Layer 7 of a small transformer language model trained on English Wikipedia (14 layers, counted from 0, width 64).
In attention head 1, each number of a token's query is one row of weights dot the token's vector x. The head spreads its attention over the tokens so far by the softmax of query dot key.

Query weights of the head. A number n stands for n times 0.0034.
q0: 25 16 -24 5 -20 -12 -37 -1 29 -7 2 4 -60 32 -20 10 7 16 -21 -21 33 -8 -45 -20 -6 -22 24 4 -6 -23 14 -4 7 14 -9 8 8 11 -52 -13 26 1 -11 33 10 -6 -23 -1 32 -19 -16 17 -50 46 15 17 -29 6 -7 -14 20 -28 -18 11
q1: 4 47 -16 -13 8 8 -43 19 6 -6 -1 4 -2 3 7 -9 19 19 10 20 -17 37 -3 -8 -40 -33 16 4 -54 9 47 -1 2 -33 -6 -7 22 26 -41 15 14 33 22 -11 -19 -8 -48 -11 26 9 8 -11 -26 -8 11 1 -4 24 -8 -14 38 -23 48 -46
q2: 25 -38 0 8 4 9 1 8 -27 33 -7 -1 -28 -12 -8 -7 -13 44 -29 19 -25 -5 -10 -12 -34 27 7 -6 20 -13 -17 14 36 6 0 3 3 -13 15 28 24 4 15 -24 -46 -17 3 -15 33 16 13 39 -35 -19 -19 2 34 4 -48 61 11 -12 23 -24
q3: 14 0 54 -11 2 61 -7 -38 12 27 10 10 -11 4 -8 -6 -12 13 -7 5 14 19 8 -21 -9 0 10 -13 31 -45 -33 -20 -41 -12 18 18 0 -44 26 -10 -3 -23 22 -1 -6 7 -24 -7 16 15 7 -50 2 27 -28 58 1 27 7 16 -3 -15 -12 5
q4: -36 18 21 5 -2 6 42 -15 -1 6 -6 -14 7 8 -20 23 -27 -7 -12 -24 -37 -22 -2 1 -8 20 -26 -6 2 18 11 -26 21 27 0 -1 -9 4 -41 17 2 -6 0 8 8 37 34 -28 14 -40 3 16 7 -6 50 -26 -18 -24 -25 5 -3 -30 -5 -18
q5: -11 8 7 15 3 -1 -4 -7 -9 -6 1 1 8 -10 -7 -8 -28 -31 -5 5 10 30 -22 0 22 10 42 -19 17 -18 -16 -6 -10 -2 -43 -6 -2 1 27 23 17 -28 45 3 26 9 30 -11 25 16 3 3 -1 -25 17 -28 -2 15 -37 -7 -22 31 -15 18
q6: -2 -30 -29 -31 2 13 62 25 21 -27 14 -26 16 -21 5 23 18 -19 21 20 -16 -2 17 -6 -6 14 7 24 -17 -15 -12 -10 25 -16 25 -35 1 53 -40 1 55 13 -19 -34 -43 21 -10 8 22 3 -9 11 -8 -2 11 19 -7 15 4 15 -8 -20 -7 17
q7: 56 7 31 -51 -48 -25 18 -53 -18 37 40 10 -21 19 10 -7 -24 -21 8 37 -9 6 -82 26 -8 28 -11 23 10 -1 -33 15 -27 -4 9 2 -22 -11 -22 -41 10 10 -22 9 -1 6 -3 -35 1 67 34 23 19 -15 39 -22 -61 -4 27 8 4 46 -29 -47
q8: -54 -17 -39 10 -23 -8 26 18 -7 -5 -17 -11 14 -7 13 3 10 -16 -17 36 10 -23 14 -7 22 28 3 -16 15 -22 -3 -26 15 -22 5 -12 18 32 -5 12 -43 25 13 15 0 12 -6 24 -18 5 14 -1 8 -3 43 -21 -28 -18 -51 -2 12 16 0 9
q9: 22 6 -10 -49 -17 10 -5 4 -13 18 -16 6 17 -8 -32 11 -6 12 28 11 12 28 19 -16 -39 21 -5 15 -36 5 -9 44 -13 -28 -10 -17 -25 -14 17 -14 23 7 -8 -1 -6 20 -12 -34 -13 24 -6 -26 0 26 7 -1 28 1 22 1 -7 -10 44 30
q10: 23 -8 -36 6 13 4 35 17 17 -7 -33 -40 -18 -3 -7 21 -18 -11 22 18 -31 -30 43 1 -2 -2 17 12 12 65 -43 -5 -24 2 -19 26 -2 -2 -22 17 9 -3 -23 -20 15 11 8 18 -10 -31 -12 9 4 3 0 23 -7 36 -36 8 17 -9 -23 11
q11: -10 -42 -10 22 13 31 -27 -3 13 -15 -15 -1 15 -24 -3 -15 24 17 7 16 -42 -6 -50 -20 40 -7 22 -13 11 -3 -21 68 40 -14 -25 49 -24 13 -11 20 -21 -17 -1 -18 16 9 -11 -8 9 4 33 26 -15 -15 -25 33 -17 -27 59 26 -32 14 -17 -2
q12: -20 -3 11 -7 6 -2 -6 -23 3 -5 5 -18 -13 -6 -33 26 16 -20 -24 1 47 28 -40 -5 22 10 18 -14 67 31 -13 -17 19 -44 -14 -1 16 12 43 -12 9 13 -8 -17 -18 -13 24 17 -19 -14 -12 3 -16 9 11 11 -7 11 -36 20 19 15 11 28
q13: 6 -3 -4 12 -38 -3 10 -29 15 -2 -9 -28 -22 -24 -11 21 -34 -17 9 14 -20 -18 19 21 25 -5 9 -29 45 20 9 -14 -28 22 11 23 -40 5 -5 13 -23 -21 -20 6 26 14 41 0 23 -6 1 -9 4 -24 -2 -27 -27 -14 26 -33 -8 -11 16 56
q14: -26 5 3 9 -4 -4 -20 13 35 17 -19 13 -14 -1 -28 42 -15 -7 28 15 -7 54 -16 27 -17 9 -5 0 -14 -3 21 30 14 -8 13 -28 10 -8 -28 21 10 -9 -16 6 -55 19 -24 -59 18 9 -32 -23 22 -14 15 -37 1 -7 14 23 10 -13 1 -14
q15: -4 -19 -19 29 26 -4 21 53 -1 -26 -10 -47 14 7 -40 -14 39 17 40 -30 -12 -6 26 -33 -1 11 16 -4 48 30 12 -39 13 47 6 21 -5 -28 6 58 -63 -21 -8 35 12 -26 10 40 -36 -11 -29 12 -17 3 -9 29 35 -19 2 -2 -31 -74 29 16
q16: 5 13 -31 2 -3 16 66 -4 7 -5 42 7 -19 25 4 -5 -11 11 3 -10 3 -25 -15 -2 13 -37 -7 -7 -13 -6 6 -22 11 40 10 -23 -23 18 -7 22 30 1 -29 19 1 -1 -6 6 7 -20 -6 -41 -16 -34 -17 -25 17 18 -7 42 5 -10 -50 25
q17: 20 4 -44 3 7 -11 -34 -5 5 -2 -6 1 7 -19 -26 22 -33 24 3 -44 2 19 4 14 -31 20 -47 38 -36 17 5 -2 -6 12 9 -9 11 -5 -17 2 -5 43 2 18 -14 29 -40 -27 20 25 10 11 -24 12 -14 -14 2 -6 -2 49 26 -15 -13 4
q18: -17 3 6 -14 22 -3 -44 -1 18 17 14 -9 27 -8 -30 5 41 -22 -5 20 7 15 -24 19 -39 -3 -5 -10 -13 5 29 2 -5 -8 -25 -28 -15 -12 -32 -6 -1 -6 -9 22 -1 12 5 -8 49 12 40 -42 -34 10 35 -3 -3 0 -18 14 26 -48 14 33
q19: 24 -12 -10 -22 -12 19 22 -4 -34 -30 11 -37 18 -3 -14 -58 24 -18 14 -10 5 3 -57 -13 36 39 33 -11 18 35 -6 -34 -43 25 32 33 24 0 -13 76 -70 -15 -27 54 0 -32 32 30 -19 93 -33 14 -1 18 57 30 22 12 -7 27 -32 -58 -27 -10
q20: -4 -3 -21 -31 -8 -16 18 2 7 25 23 -21 12 -5 8 21 -19 -4 8 -5 -22 20 25 -7 5 11 7 -33 25 -12 7 15 29 -6 47 -19 -16 9 -37 -3 18 -6 1 -19 -26 7 -2 -45 8 14 12 -7 27 0 18 -3 -16 10 20 14 -8 2 10 -26
q21: 45 22 -9 22 39 -20 -4 -17 -8 26 -40 -19 -13 0 18 6 -39 26 27 1 2 13 0 -1 -18 -4 22 31 -7 13 38 -22 -21 -18 31 -7 -21 -18 2 -40 8 10 6 -10 -11 -35 13 14 -8 -6 0 2 40 25 9 -19 -3 -13 -15 -22 35 23 -4 -15
q22: 4 0 12 14 37 13 6 6 1 10 -23 7 -10 -12 4 16 -11 -19 9 46 6 -7 -43 -31 5 -23 27 0 6 -20 24 1 -16 -15 -15 -10 -3 4 -9 -3 -2 33 -10 -7 -1 28 2 -18 5 -2 5 29 32 -20 -10 -21 -18 -4 21 -2 13 -6 31 -15
q23: -17 21 -1 -5 5 -5 19 -13 13 -3 11 -15 -30 17 -41 5 17 -31 -5 27 -68 -37 -31 2 17 10 1 27 34 5 -38 -11 25 11 -6 -8 -22 -1 19 -5 -7 -21 -34 8 -11 -1 32 46 16 -29 -7 2 -23 -18 1 36 8 14 27 30 -20 -3 12 7
q24: 2 -10 -32 26 -6 -8 21 1 33 -15 -2 -15 -3 -15 22 4 30 2 -3 14 -35 7 8 -23 -14 5 25 -15 1 14 8 -21 28 25 7 20 -29 23 -2 1 6 -9 -27 15 0 -21 -13 9 -18 -11 0 5 7 1 -17 11 9 6 -2 -3 3 0 36 1
q25: -16 6 -3 -3 7 -7 40 -8 4 12 -25 32 30 16 1 26 -23 6 25 9 -38 12 -7 -11 12 7 -5 1 -43 0 24 5 3 -6 24 2 -24 12 -39 -17 15 -2 -31 14 28 13 13 13 2 -8 -10 -25 -1 -13 4 23 -5 12 1 -11 3 -31 10 23
q26: 23 16 -8 26 -26 9 -9 21 -34 -32 32 10 -7 16 -2 -30 -19 9 -4 -29 -1 11 19 4 12 19 -12 -16 7 -20 -39 -21 -33 -2 -16 1 12 -27 0 22 14 -11 -7 9 37 6 -33 -18 -10 8 5 33 -4 2 16 -1 12 26 -25 -49 7 18 10 20
q27: 27 -33 -20 43 -15 -8 -9 8 -8 2 -9 -12 17 -7 5 62 -25 -8 10 21 -16 20 -2 -30 1 20 -10 24 1 7 12 6 -4 6 0 7 4 12 24 -20 -50 -11 29 -18 13 -26 29 9 28 0 -18 25 28 7 -18 -30 10 67 5 -3 -34 10 -12 -34
q28: 26 6 21 23 -42 -22 -21 -2 31 -17 17 37 -23 -10 11 -41 33 10 -19 2 -39 -16 -30 9 -24 -58 34 27 -12 -36 23 -14 -12 -8 -35 -18 6 4 -1 -6 -44 26 21 29 -8 -65 -2 13 10 5 22 -23 23 -23 -42 -9 39 47 -23 3 -25 -5 -9 12
q29: 27 -32 9 -2 -26 8 -8 -5 -12 -8 11 30 3 -30 33 23 -25 9 -3 -6 -7 -7 42 -40 22 13 -15 -4 33 -49 -13 -10 11 18 33 -5 -19 11 1 10 -28 -14 37 -7 13 14 25 -36 21 40 -25 3 26 1 18 -17 -21 -7 -15 -7 2 -5 8 6
q30: -17 8 21 -1 0 29 -18 -7 9 19 23 -4 14 19 -20 -1 1 -8 1 -16 36 29 -53 -24 3 4 -16 -1 -41 -3 -7 26 23 -35 3 -21 -10 26 3 -1 -16 38 15 -18 -18 -3 -47 25 25 10 17 -9 12 2 -16 -19 14 15 27 -3 2 -4 7 -5
q31: 5 41 -37 17 -24 32 -26 -14 -4 -17 2 20 -13 9 36 -26 -4 -4 -17 -15 -18 -2 38 -8 -6 -5 -44 16 46 -10 -26 -7 -12 -9 4 19 42 -9 8 7 -23 -39 25 6 6 0 -5 31 -28 24 -6 7 2 0 5 0 1 27 23 -23 -30 5 6 51

Each question shows a short text with each token's key, already scaled and adjusted for position as the last token sees it. A number n stands for n times 0.051.

Then comes the last token's vector x. A number n stands for n times 0.044.

0 "H": 1 3 -3 2 -2 -2 0 80 1 1 -3 -3 -2 1 1 -47 0 6 1 69 8 3 0 -10 -10 1 2 1 -1 0 0 0
1 "u": 0 3 -2 1 -1 -2 1 78 1 1 1 -3 -2 2 0 -51 0 6 0 64 8 3 1 -8 -9 1 1 1 -1 0 0 -1
2 "bert": 0 2 -2 -1 -1 -2 1 79 2 0 0 -2 -2 2 1 -50 1 5 -2 63 7 2 1 -7 -11 0 1 2 -1 -1 1 -1
3 " Thomas": 1 3 -2 0 0 -2 1 78 1 -1 -1 -2 -2 1 1 -48 0 6 -2 64 7 3 2 -7 -12 0 2 2 -1 -1 0 -1
4 " \"": 2 4 -2 3 -1 0 0 69 2 0 -4 -3 -2 0 1 -48 0 7 1 69 4 0 0 -12 -15 0 4 0 0 1 2 0
x: 13 28 -32 -13 26 1 -19 -5 28 -26 -14 -19 -24 -3 38 -28 -12 -25 -16 -45 42 35 20 2 55 48 8 -10 -15 -17 41 -43 -14 4 14 -25 6 6 17 30 6 13 5 34 -53 -18 -16 -27 -23 52 -13 -8 29 31 17 -31 8 -13 -10 11 -17 -21 4 -31
To which token does the last token give the most attention? 4 " \""

0 ")": 0 4 -2 4 -2 -2 0 70 3 2 -4 -3 -2 1 2 -49 0 7 1 69 8 1 0 -13 -11 1 2 0 -2 2 2 -1
1 "\n": 0 4 -1 4 -2 0 1 69 2 2 -2 -3 0 0 0 -49 -2 5 1 77 6 2 1 -11 -13 0 1 1 -2 0 1 -2
2 "-": -1 4 -2 2 -2 -2 2 70 1 2 0 -4 1 0 0 -49 -1 4 1 71 7 1 -1 -7 -14 -1 0 2 -1 -2 1 -1
3 " Relations": 0 3 -3 0 -1 -1 2 74 0 1 -1 -3 0 1 0 -49 -2 5 -1 73 6 2 2 -6 -13 0 0 2 -1 -4 0 -2
4 ":": -1 3 -1 2 -1 -1 1 70 1 0 -2 -3 1 1 1 -50 -2 4 0 74 7 2 0 -11 -13 -2 1 1 -1 -1 1 -2
x: 5 5 -19 -4 6 -6 27 -35 18 -26 -23 -11 -1 -17 5 -14 -6 -22 -10 -37 51 19 -7 -3 44 48 22 0 -42 -27 52 -12 -12 -5 17 15 -23 11 20 38 38 19 22 29 -57 -44 -10 -8 -13 42 -35 -16 33 39 6 -25 15 0 -8 0 -20 -32 -11 -22
Which token does the last token look at most, and with what share of its attention? 1 "\n", with about 40%

0 " don": 1 4 -3 3 -1 -3 0 75 1 0 -1 -3 -2 2 1 -48 1 5 2 69 7 1 0 -11 -11 1 2 0 -2 2 0 0
1 "'t": 1 3 -1 3 -1 -2 2 78 2 1 -1 -3 -2 1 0 -48 -1 4 1 67 6 1 0 -10 -11 1 3 1 0 0 -2 1
2 " know": 0 3 -3 2 -1 -1 0 76 3 2 0 -2 -2 2 0 -49 -1 5 0 65 5 2 0 -10 -11 2 4 0 -1 1 -3 1
3 " where": 0 2 0 1 -2 -1 2 76 2 3 -2 -3 0 1 1 -45 -2 5 2 70 5 1 -3 -11 -12 0 4 0 -2 1 -1 -1
4 " the": -1 0 -2 0 0 -3 3 77 -1 2 -1 -2 0 0 -1 -42 -1 4 -2 69 5 0 -1 -7 -11 -1 4 0 0 -2 -1 -2
x: 11 7 -34 9 31 -14 15 -39 6 -3 -14 -10 10 -15 32 -37 -18 -7 3 -40 48 42 25 -8 45 47 1 10 -31 -56 37 -14 -15 7 19 19 -14 7 6 37 15 -2 -17 22 -46 -35 -15 -12 -17 56 -14 -10 15 33 36 -37 2 -7 -21 -4 -26 -16 -19 -2
To which token does the last token give the most attention? 3 " where"

0 " John": 1 4 -3 3 -1 -2 1 82 1 1 -1 -4 -2 1 2 -48 -2 5 0 77 8 4 3 -8 -11 1 2 1 -1 0 -1 -1
1 " (": 1 4 -3 5 -2 0 0 75 2 1 -2 -4 0 1 1 -56 -1 6 1 75 5 2 1 -12 -14 0 2 0 0 1 2 1
2 "pr": -1 2 -1 2 -1 1 -1 78 1 -1 1 -2 -1 1 0 -51 -1 4 1 70 6 1 1 -6 -13 1 1 1 0 -1 0 0
3 "on": -1 3 -1 0 0 -1 0 81 2 0 3 -3 -1 2 0 -51 0 4 0 72 6 2 0 -5 -12 1 1 2 0 -3 -1 -1
4 "ounced": 0 1 -4 1 -2 -2 2 81 -1 1 2 -2 -2 1 1 -48 1 4 -3 73 6 3 -2 -5 -14 0 4 1 -1 -2 -1 0
x: -1 30 -33 9 3 5 8 -33 1 -18 -32 -34 -13 -27 15 -26 -23 -8 2 -43 29 57 14 -6 56 22 10 -24 -28 -37 41 -11 -3 -5 8 19 7 32 9 38 5 26 -13 24 -38 -16 -23 -14 -28 57 -23 -31 36 22 38 -34 26 12 -8 -6 -19 -4 0 -11
Which two tokens does the last token look at most, in order? 1 " (", 0 " John"

0 " Jenkins": 1 4 -2 2 -1 -3 0 79 1 1 -3 -3 -4 1 2 -49 0 7 1 68 7 2 0 -10 -11 2 1 1 -2 1 0 -1
1 "\n": 0 4 -1 4 -3 -1 1 73 3 3 -3 -3 0 0 0 -52 -2 5 1 79 6 2 2 -12 -13 0 0 1 -2 0 2 -2
2 "-": -1 3 -2 2 -2 -2 2 75 1 2 0 -4 1 0 0 -52 -1 4 1 73 7 1 -1 -7 -15 -1 0 2 -1 -2 1 -1
3 " Cost": -1 2 -1 -1 0 -1 0 78 1 1 -1 -2 0 0 2 -51 -1 5 1 74 8 3 0 -5 -12 1 1 1 0 -3 2 -2
4 "umes": -1 3 -4 0 -1 -2 2 79 2 2 -1 -3 -2 1 0 -51 -1 5 -1 75 6 3 0 -7 -12 2 2 2 -1 -1 1 -2
x: 8 10 -43 22 13 10 20 -28 2 -11 -25 -27 -2 -19 15 -30 -15 -26 -9 -47 8 50 2 15 53 32 23 -16 -36 -21 35 -4 -13 -19 10 13 -14 17 25 38 -4 41 16 24 -56 -22 -17 -19 4 44 -35 -38 39 41 30 -15 -4 -6 -3 10 -21 -19 5 -17
To which token does the last token give the most attention? 1 "\n"

0 " bush": 1 4 -3 2 -2 -2 0 82 1 1 -1 -3 -3 1 1 -48 0 6 0 75 7 4 1 -9 -11 1 1 1 -1 1 -2 -1
1 " near": 0 3 -3 2 -2 -2 2 81 0 1 -1 -3 -1 1 1 -50 1 5 -1 74 9 3 2 -8 -11 2 1 1 0 -1 -2 -2
2 " Bulls": 1 2 -2 0 -2 -2 1 81 0 1 -1 -2 -3 2 1 -49 0 5 -1 69 6 4 2 -9 -11 2 2 1 -1 0 -1 -2
3 ".": 1 3 -2 5 -1 0 1 77 2 0 -4 -3 -1 0 1 -51 -2 5 0 75 9 3 2 -13 -15 0 3 2 -2 2 1 -1
4 " In": -1 3 -1 0 0 -2 3 80 3 2 -1 -3 0 -1 0 -47 -1 5 0 76 7 2 0 -7 -15 0 2 2 0 0 -1 0
x: 11 5 -28 12 22 -6 0 -23 -7 -6 -33 -12 4 -17 13 -20 -28 -6 -13 -54 19 71 -6 23 78 24 5 -5 -26 -29 25 -29 -13 0 15 15 -12 9 -3 31 19 13 -2 33 -43 -31 -19 -6 -30 41 -8 -16 29 49 18 -26 1 4 -12 14 -22 -31 25 -15
Which token does the last token look at most, and with what share of its attention? 3 ".", with about 40%

0 " Germans": 1 3 -3 3 -2 -3 1 82 0 2 -2 -3 -4 1 1 -49 -1 6 2 73 8 2 -1 -10 -10 1 2 1 -1 2 -1 0
1 " and": 0 3 -3 3 -1 -1 3 81 1 3 1 -4 0 1 0 -51 -2 4 0 73 8 1 -1 -7 -11 0 3 0 -2 -1 -1 -2
2 " Fris": 1 3 -1 0 -1 -1 1 79 2 2 1 -2 -2 0 1 -53 0 4 0 68 7 3 -1 -8 -12 -1 4 1 -1 1 -1 -2
3 "ians": 1 3 -3 1 -1 -2 1 80 1 2 -1 -3 -3 2 1 -51 -1 5 -2 71 7 3 -1 -8 -11 1 4 2 -1 0 0 -2
4 " led": -1 3 0 2 -1 -1 1 76 0 2 0 -3 -3 -1 2 -49 1 5 0 75 10 3 0 -11 -14 1 4 0 -1 2 -1 0
x: 6 20 -4 8 1 -9 -2 -27 18 -3 -36 -33 3 -8 19 -25 -36 -8 -16 -50 49 49 22 2 48 11 22 -27 -36 -15 28 -18 -8 7 6 21 -1 -2 19 26 2 16 -13 34 -53 -22 -28 -24 -9 58 -8 -24 47 43 24 -6 -2 26 -17 -4 -38 -32 -9 0
To which token does the last token give the most attention? 4 " led"

0 " place": 0 3 -3 3 -2 -3 1 81 2 2 -2 -3 -3 1 1 -47 0 6 1 73 8 2 1 -9 -9 3 2 1 -1 2 -1 0
1 ":": 0 4 -2 5 -2 -2 0 76 2 1 -2 -3 -1 1 1 -54 -1 6 0 71 8 1 1 -13 -14 -1 3 1 -1 1 1 0
2 " Christchurch": 0 2 -1 0 -2 -3 1 81 2 1 0 -2 -2 1 1 -51 -1 6 -1 68 6 1 1 -5 -12 0 0 2 -1 1 -1 0
3 ",": 0 3 -3 3 -1 -1 1 76 2 1 -2 -3 -1 0 1 -53 -1 6 0 72 8 1 0 -11 -13 -1 2 1 -1 2 -1 0
4 " New": 1 2 0 1 -1 -1 1 75 1 -1 1 -3 -1 0 1 -52 0 4 -2 71 6 1 1 -6 -13 -2 1 2 2 0 -1 1
x: 6 40 -23 0 24 3 -10 -43 23 -16 -25 -9 8 -24 -12 -19 -34 9 -7 -54 49 31 -11 -7 53 27 32 3 -44 -46 16 -13 3 9 34 -8 -18 7 -10 28 15 -12 13 36 -40 -10 -30 2 -34 51 1 2 41 33 16 -22 -1 3 -17 9 -21 -29 13 -14
Which token does the last token look at most, and with what share of its attention? 1 ":", with about 30%

0 " de": 1 3 -3 3 -2 -4 2 80 1 0 0 -3 -1 2 0 -47 0 4 1 73 8 4 3 -9 -9 1 1 0 0 -2 -1 -1
1 " Mont": 1 2 -3 1 -1 -1 1 79 3 -1 0 -2 -1 2 0 -47 -1 3 0 68 7 4 6 -7 -9 2 2 3 1 0 -2 0
2 "fort": 0 2 -2 2 -1 -2 1 81 2 0 0 -3 -2 2 0 -49 0 5 -1 68 8 4 3 -7 -11 1 0 3 0 -1 -1 0
3 " bes": 1 2 0 0 -2 1 0 71 1 0 -5 -1 -2 -1 2 -48 -1 2 1 70 6 3 4 -12 -8 0 3 -1 0 2 -1 -5
4 "ie": -1 3 -2 0 -1 -1 2 76 3 1 3 -2 -2 3 1 -48 -1 4 -1 72 6 3 1 -7 -13 1 1 2 0 -1 -2 0
x: -3 21 -46 -7 5 1 9 -15 14 -20 -42 -22 -18 -9 8 -13 -34 -11 -8 -33 28 46 11 6 55 48 23 -2 -45 -53 11 -5 -27 1 21 15 -25 26 25 42 -8 20 21 33 -54 10 -8 -14 -11 42 -10 -17 32 30 22 -22 13 1 -6 10 -19 -38 9 -25
Which two tokens does the last token look at most, in order? 3 " bes", 0 " de"

0 " |": 0 5 -2 4 -2 -3 0 78 1 1 -3 -4 -1 1 1 -48 -2 5 1 74 8 2 1 -12 -11 1 2 1 -1 1 0 0
1 "\n": 0 4 -1 4 -3 -1 1 73 2 3 -3 -3 0 0 0 -51 -2 5 1 80 6 2 2 -11 -14 0 1 1 -2 0 2 -2
2 "|": -1 3 -1 2 -2 -2 3 73 -1 3 -1 -4 1 -1 0 -44 -3 5 1 77 6 1 0 -8 -15 -1 1 2 -1 -3 2 -4
3 " Derek": 1 2 -2 0 0 -2 2 77 0 1 1 -3 0 1 1 -46 -3 4 0 75 6 4 1 -7 -14 -1 -1 2 -2 -3 0 -4
4 " Me": 0 3 0 -1 0 -1 2 74 0 2 0 -2 -1 1 1 -46 -2 7 0 73 5 4 1 -7 -14 0 2 1 -1 -2 1 -2
x: 0 22 -38 8 19 2 28 -20 38 -14 -39 -27 -21 -9 1 -4 -35 -27 -13 -46 42 43 -11 7 61 39 31 6 -52 -17 -4 -14 6 -10 18 -4 -15 3 21 32 -1 -5 10 35 -32 -16 -20 -25 -14 16 2 0 18 50 31 -21 12 5 -24 22 -6 -42 11 -28
Which token does the last token look at most, and with what share of its attention? 1 "\n", with about 30%

0 "|---|---|": 0 5 -2 6 -2 -3 -1 74 1 1 -6 -4 -2 1 1 -48 0 4 1 73 8 1 3 -13 -12 2 4 2 -1 1 1 -1
1 "\n": 0 5 -1 4 -3 0 1 73 3 3 -3 -3 0 0 0 -53 -2 5 0 78 6 2 2 -11 -13 0 2 1 -2 0 2 -1
2 "|": -1 3 -1 2 -2 -2 3 72 0 3 -1 -4 1 -1 0 -44 -2 5 0 76 6 1 -1 -8 -14 -1 1 2 -1 -2 2 -3
3 " St": 1 1 -1 1 0 -3 2 75 2 1 2 -4 2 -1 -1 -43 -2 4 0 70 5 3 2 -2 -11 1 0 3 -1 -5 1 -3
4 ".": 0 1 -4 2 0 0 3 72 2 -2 1 -3 2 2 0 -49 -3 2 0 73 9 4 4 -6 -14 0 -2 4 -1 -2 1 -2
x: 13 31 -37 0 19 -4 26 -18 33 -34 -46 -21 -4 -30 -1 -10 -15 -18 -11 -30 29 55 -17 -6 55 54 33 -19 -23 -10 21 -14 -6 4 8 -4 -43 10 7 38 39 22 11 12 -52 -25 2 -8 -3 38 -32 -4 24 23 11 -21 -1 -11 7 15 -32 -28 -23 4
Which token does the last token look at most, and with what share of its attention? 1 "\n", with about 30%

0 " Five": 0 3 -3 2 -2 -3 1 82 1 2 0 -3 -2 2 1 -47 -2 5 0 72 7 4 2 -8 -13 2 2 2 -1 0 -1 0
1 "\n": 0 4 -1 3 -3 0 1 73 2 3 -3 -3 0 0 0 -52 -2 5 0 77 7 2 2 -12 -14 0 1 1 -2 -1 2 -3
2 "\n": 0 3 -1 3 -3 0 2 71 2 2 -2 -3 1 0 0 -52 -1 5 0 79 7 2 0 -11 -14 -1 -1 0 -2 -1 3 -3
3 "=": 0 3 -4 4 -2 -3 2 72 -1 3 -5 -2 0 0 1 -48 -1 6 0 78 7 3 -1 -9 -14 -1 -1 0 -1 -1 3 -4
4 " Tim": 1 3 -1 -1 -1 -1 1 75 1 1 2 -2 0 2 1 -46 -1 5 0 74 6 3 1 -9 -15 -1 2 1 -2 -2 0 -2
x: 1 36 -52 -20 15 12 -9 -24 9 -9 -59 -16 -12 -5 1 -10 -21 -16 -3 -51 18 55 1 0 37 49 40 12 -54 -23 3 -6 17 4 15 -1 -15 13 15 25 25 33 -1 53 -18 -22 9 -10 -8 23 -18 -25 35 21 33 -15 4 2 -4 -4 -18 -50 -10 -18
To which token does the last token give the most attention? 3 "="

0 " were": 0 4 -3 5 -2 -2 1 77 0 2 -2 -3 -2 0 1 -46 -2 5 3 73 8 3 0 -10 -12 2 2 0 -2 0 -3 0
1 " introduced": 0 1 -2 4 -2 -1 1 79 -2 2 0 -2 -2 1 1 -47 -1 3 0 70 8 1 0 -7 -13 2 5 2 0 -1 -3 2
2 " to": 0 3 -2 2 -2 -3 2 78 2 1 0 -3 0 1 1 -48 -1 2 0 71 6 0 -1 -8 -13 -1 3 1 -1 -2 -1 -1
3 " through": 0 2 -2 2 -2 -3 3 76 2 2 0 -3 0 2 1 -49 0 4 0 74 8 2 0 -8 -12 1 3 1 0 -1 -1 1
4 " the": -1 -1 -2 0 -1 -4 4 76 0 1 -1 -3 0 0 -1 -41 0 4 -2 71 6 1 2 -6 -11 -1 3 1 0 -3 -1 -2
x: 1 14 -31 16 34 -22 20 -46 13 5 -19 -4 4 -17 35 -29 -16 -13 -3 -37 41 48 15 -1 43 49 -4 8 -21 -61 48 -16 -17 -1 15 19 -20 8 -6 31 13 -7 -12 23 -36 -31 -14 -7 -7 54 -16 -10 25 28 36 -34 0 1 -17 -16 -29 -27 -17 3
To which token does the last token give the most attention? 0 " were"

0 ".": 1 4 -3 5 -1 -2 1 73 2 1 -3 -3 -1 1 1 -47 -2 5 1 70 9 2 1 -11 -12 1 2 1 -2 1 0 0
1 " An": 0 2 0 0 0 -1 1 74 1 1 0 -3 -1 -1 0 -44 -2 5 0 63 5 1 1 -6 -11 0 4 2 1 -2 -2 -1
2 "yth": 0 2 -1 -3 0 -1 2 75 0 0 1 -1 -1 1 -1 -45 0 4 -2 63 5 1 3 -6 -12 0 1 2 -1 -3 -1 -2
3 "ing": -1 2 -2 -1 0 -2 2 75 0 1 1 -3 -2 1 0 -47 0 5 -2 64 6 3 0 -7 -13 -1 3 2 -1 -3 -1 -1
4 " that": 1 1 -3 0 -1 -1 3 74 0 3 -1 -2 -1 0 0 -45 -1 5 0 69 5 2 -2 -7 -15 -1 3 1 -3 -1 1 -3
x: -12 21 -22 4 21 -2 13 -18 9 -11 -31 -29 -3 -36 36 -26 -15 -22 -4 -29 48 46 3 3 53 58 6 -26 -32 -26 34 -19 -16 11 17 9 9 8 2 38 11 25 12 27 -51 -51 -36 -8 -8 39 -16 -26 13 33 40 -30 -11 -6 -15 -1 -13 -5 -9 5
Which token does the last token look at most, and with what share of its attention? 0 ".", with about 60%

0 "fer": 1 3 -3 2 -1 -3 1 77 1 1 -2 -2 -3 1 1 -48 1 5 0 65 9 2 1 -10 -9 1 3 1 -1 1 -1 0
1 " working": 0 1 -4 3 -2 -3 1 78 -1 1 0 -2 -3 1 0 -44 0 4 0 63 8 1 0 -9 -11 2 2 0 -1 -1 -3 1
2 " conditions": 1 2 -4 2 -2 -2 1 75 2 1 -1 -2 -3 2 0 -46 0 5 -1 63 6 1 0 -7 -9 2 4 2 -1 1 -1 -2
3 ",": 1 2 -3 4 -1 -1 0 71 2 1 -2 -3 -1 0 1 -48 -1 6 0 66 8 0 -2 -13 -12 -1 3 0 -1 2 -2 0
4 " but": 1 3 -3 2 0 -1 2 74 2 1 0 -3 -1 0 0 -43 -1 5 1 66 6 0 -3 -8 -14 0 4 1 -2 2 -1 -1
x: 21 5 -20 4 7 4 1 -20 -1 -20 -21 -24 2 -8 21 -53 -7 -8 -1 -43 28 67 26 9 59 46 16 -13 -28 -26 13 -23 -13 2 22 -3 -4 8 4 42 23 24 22 21 -49 -46 -39 -11 -5 43 -14 -25 34 30 19 -31 -11 -6 3 -9 -40 -11 -17 4
Which token does the last token look at most, and with what share of its attention? 3 ",", with about 40%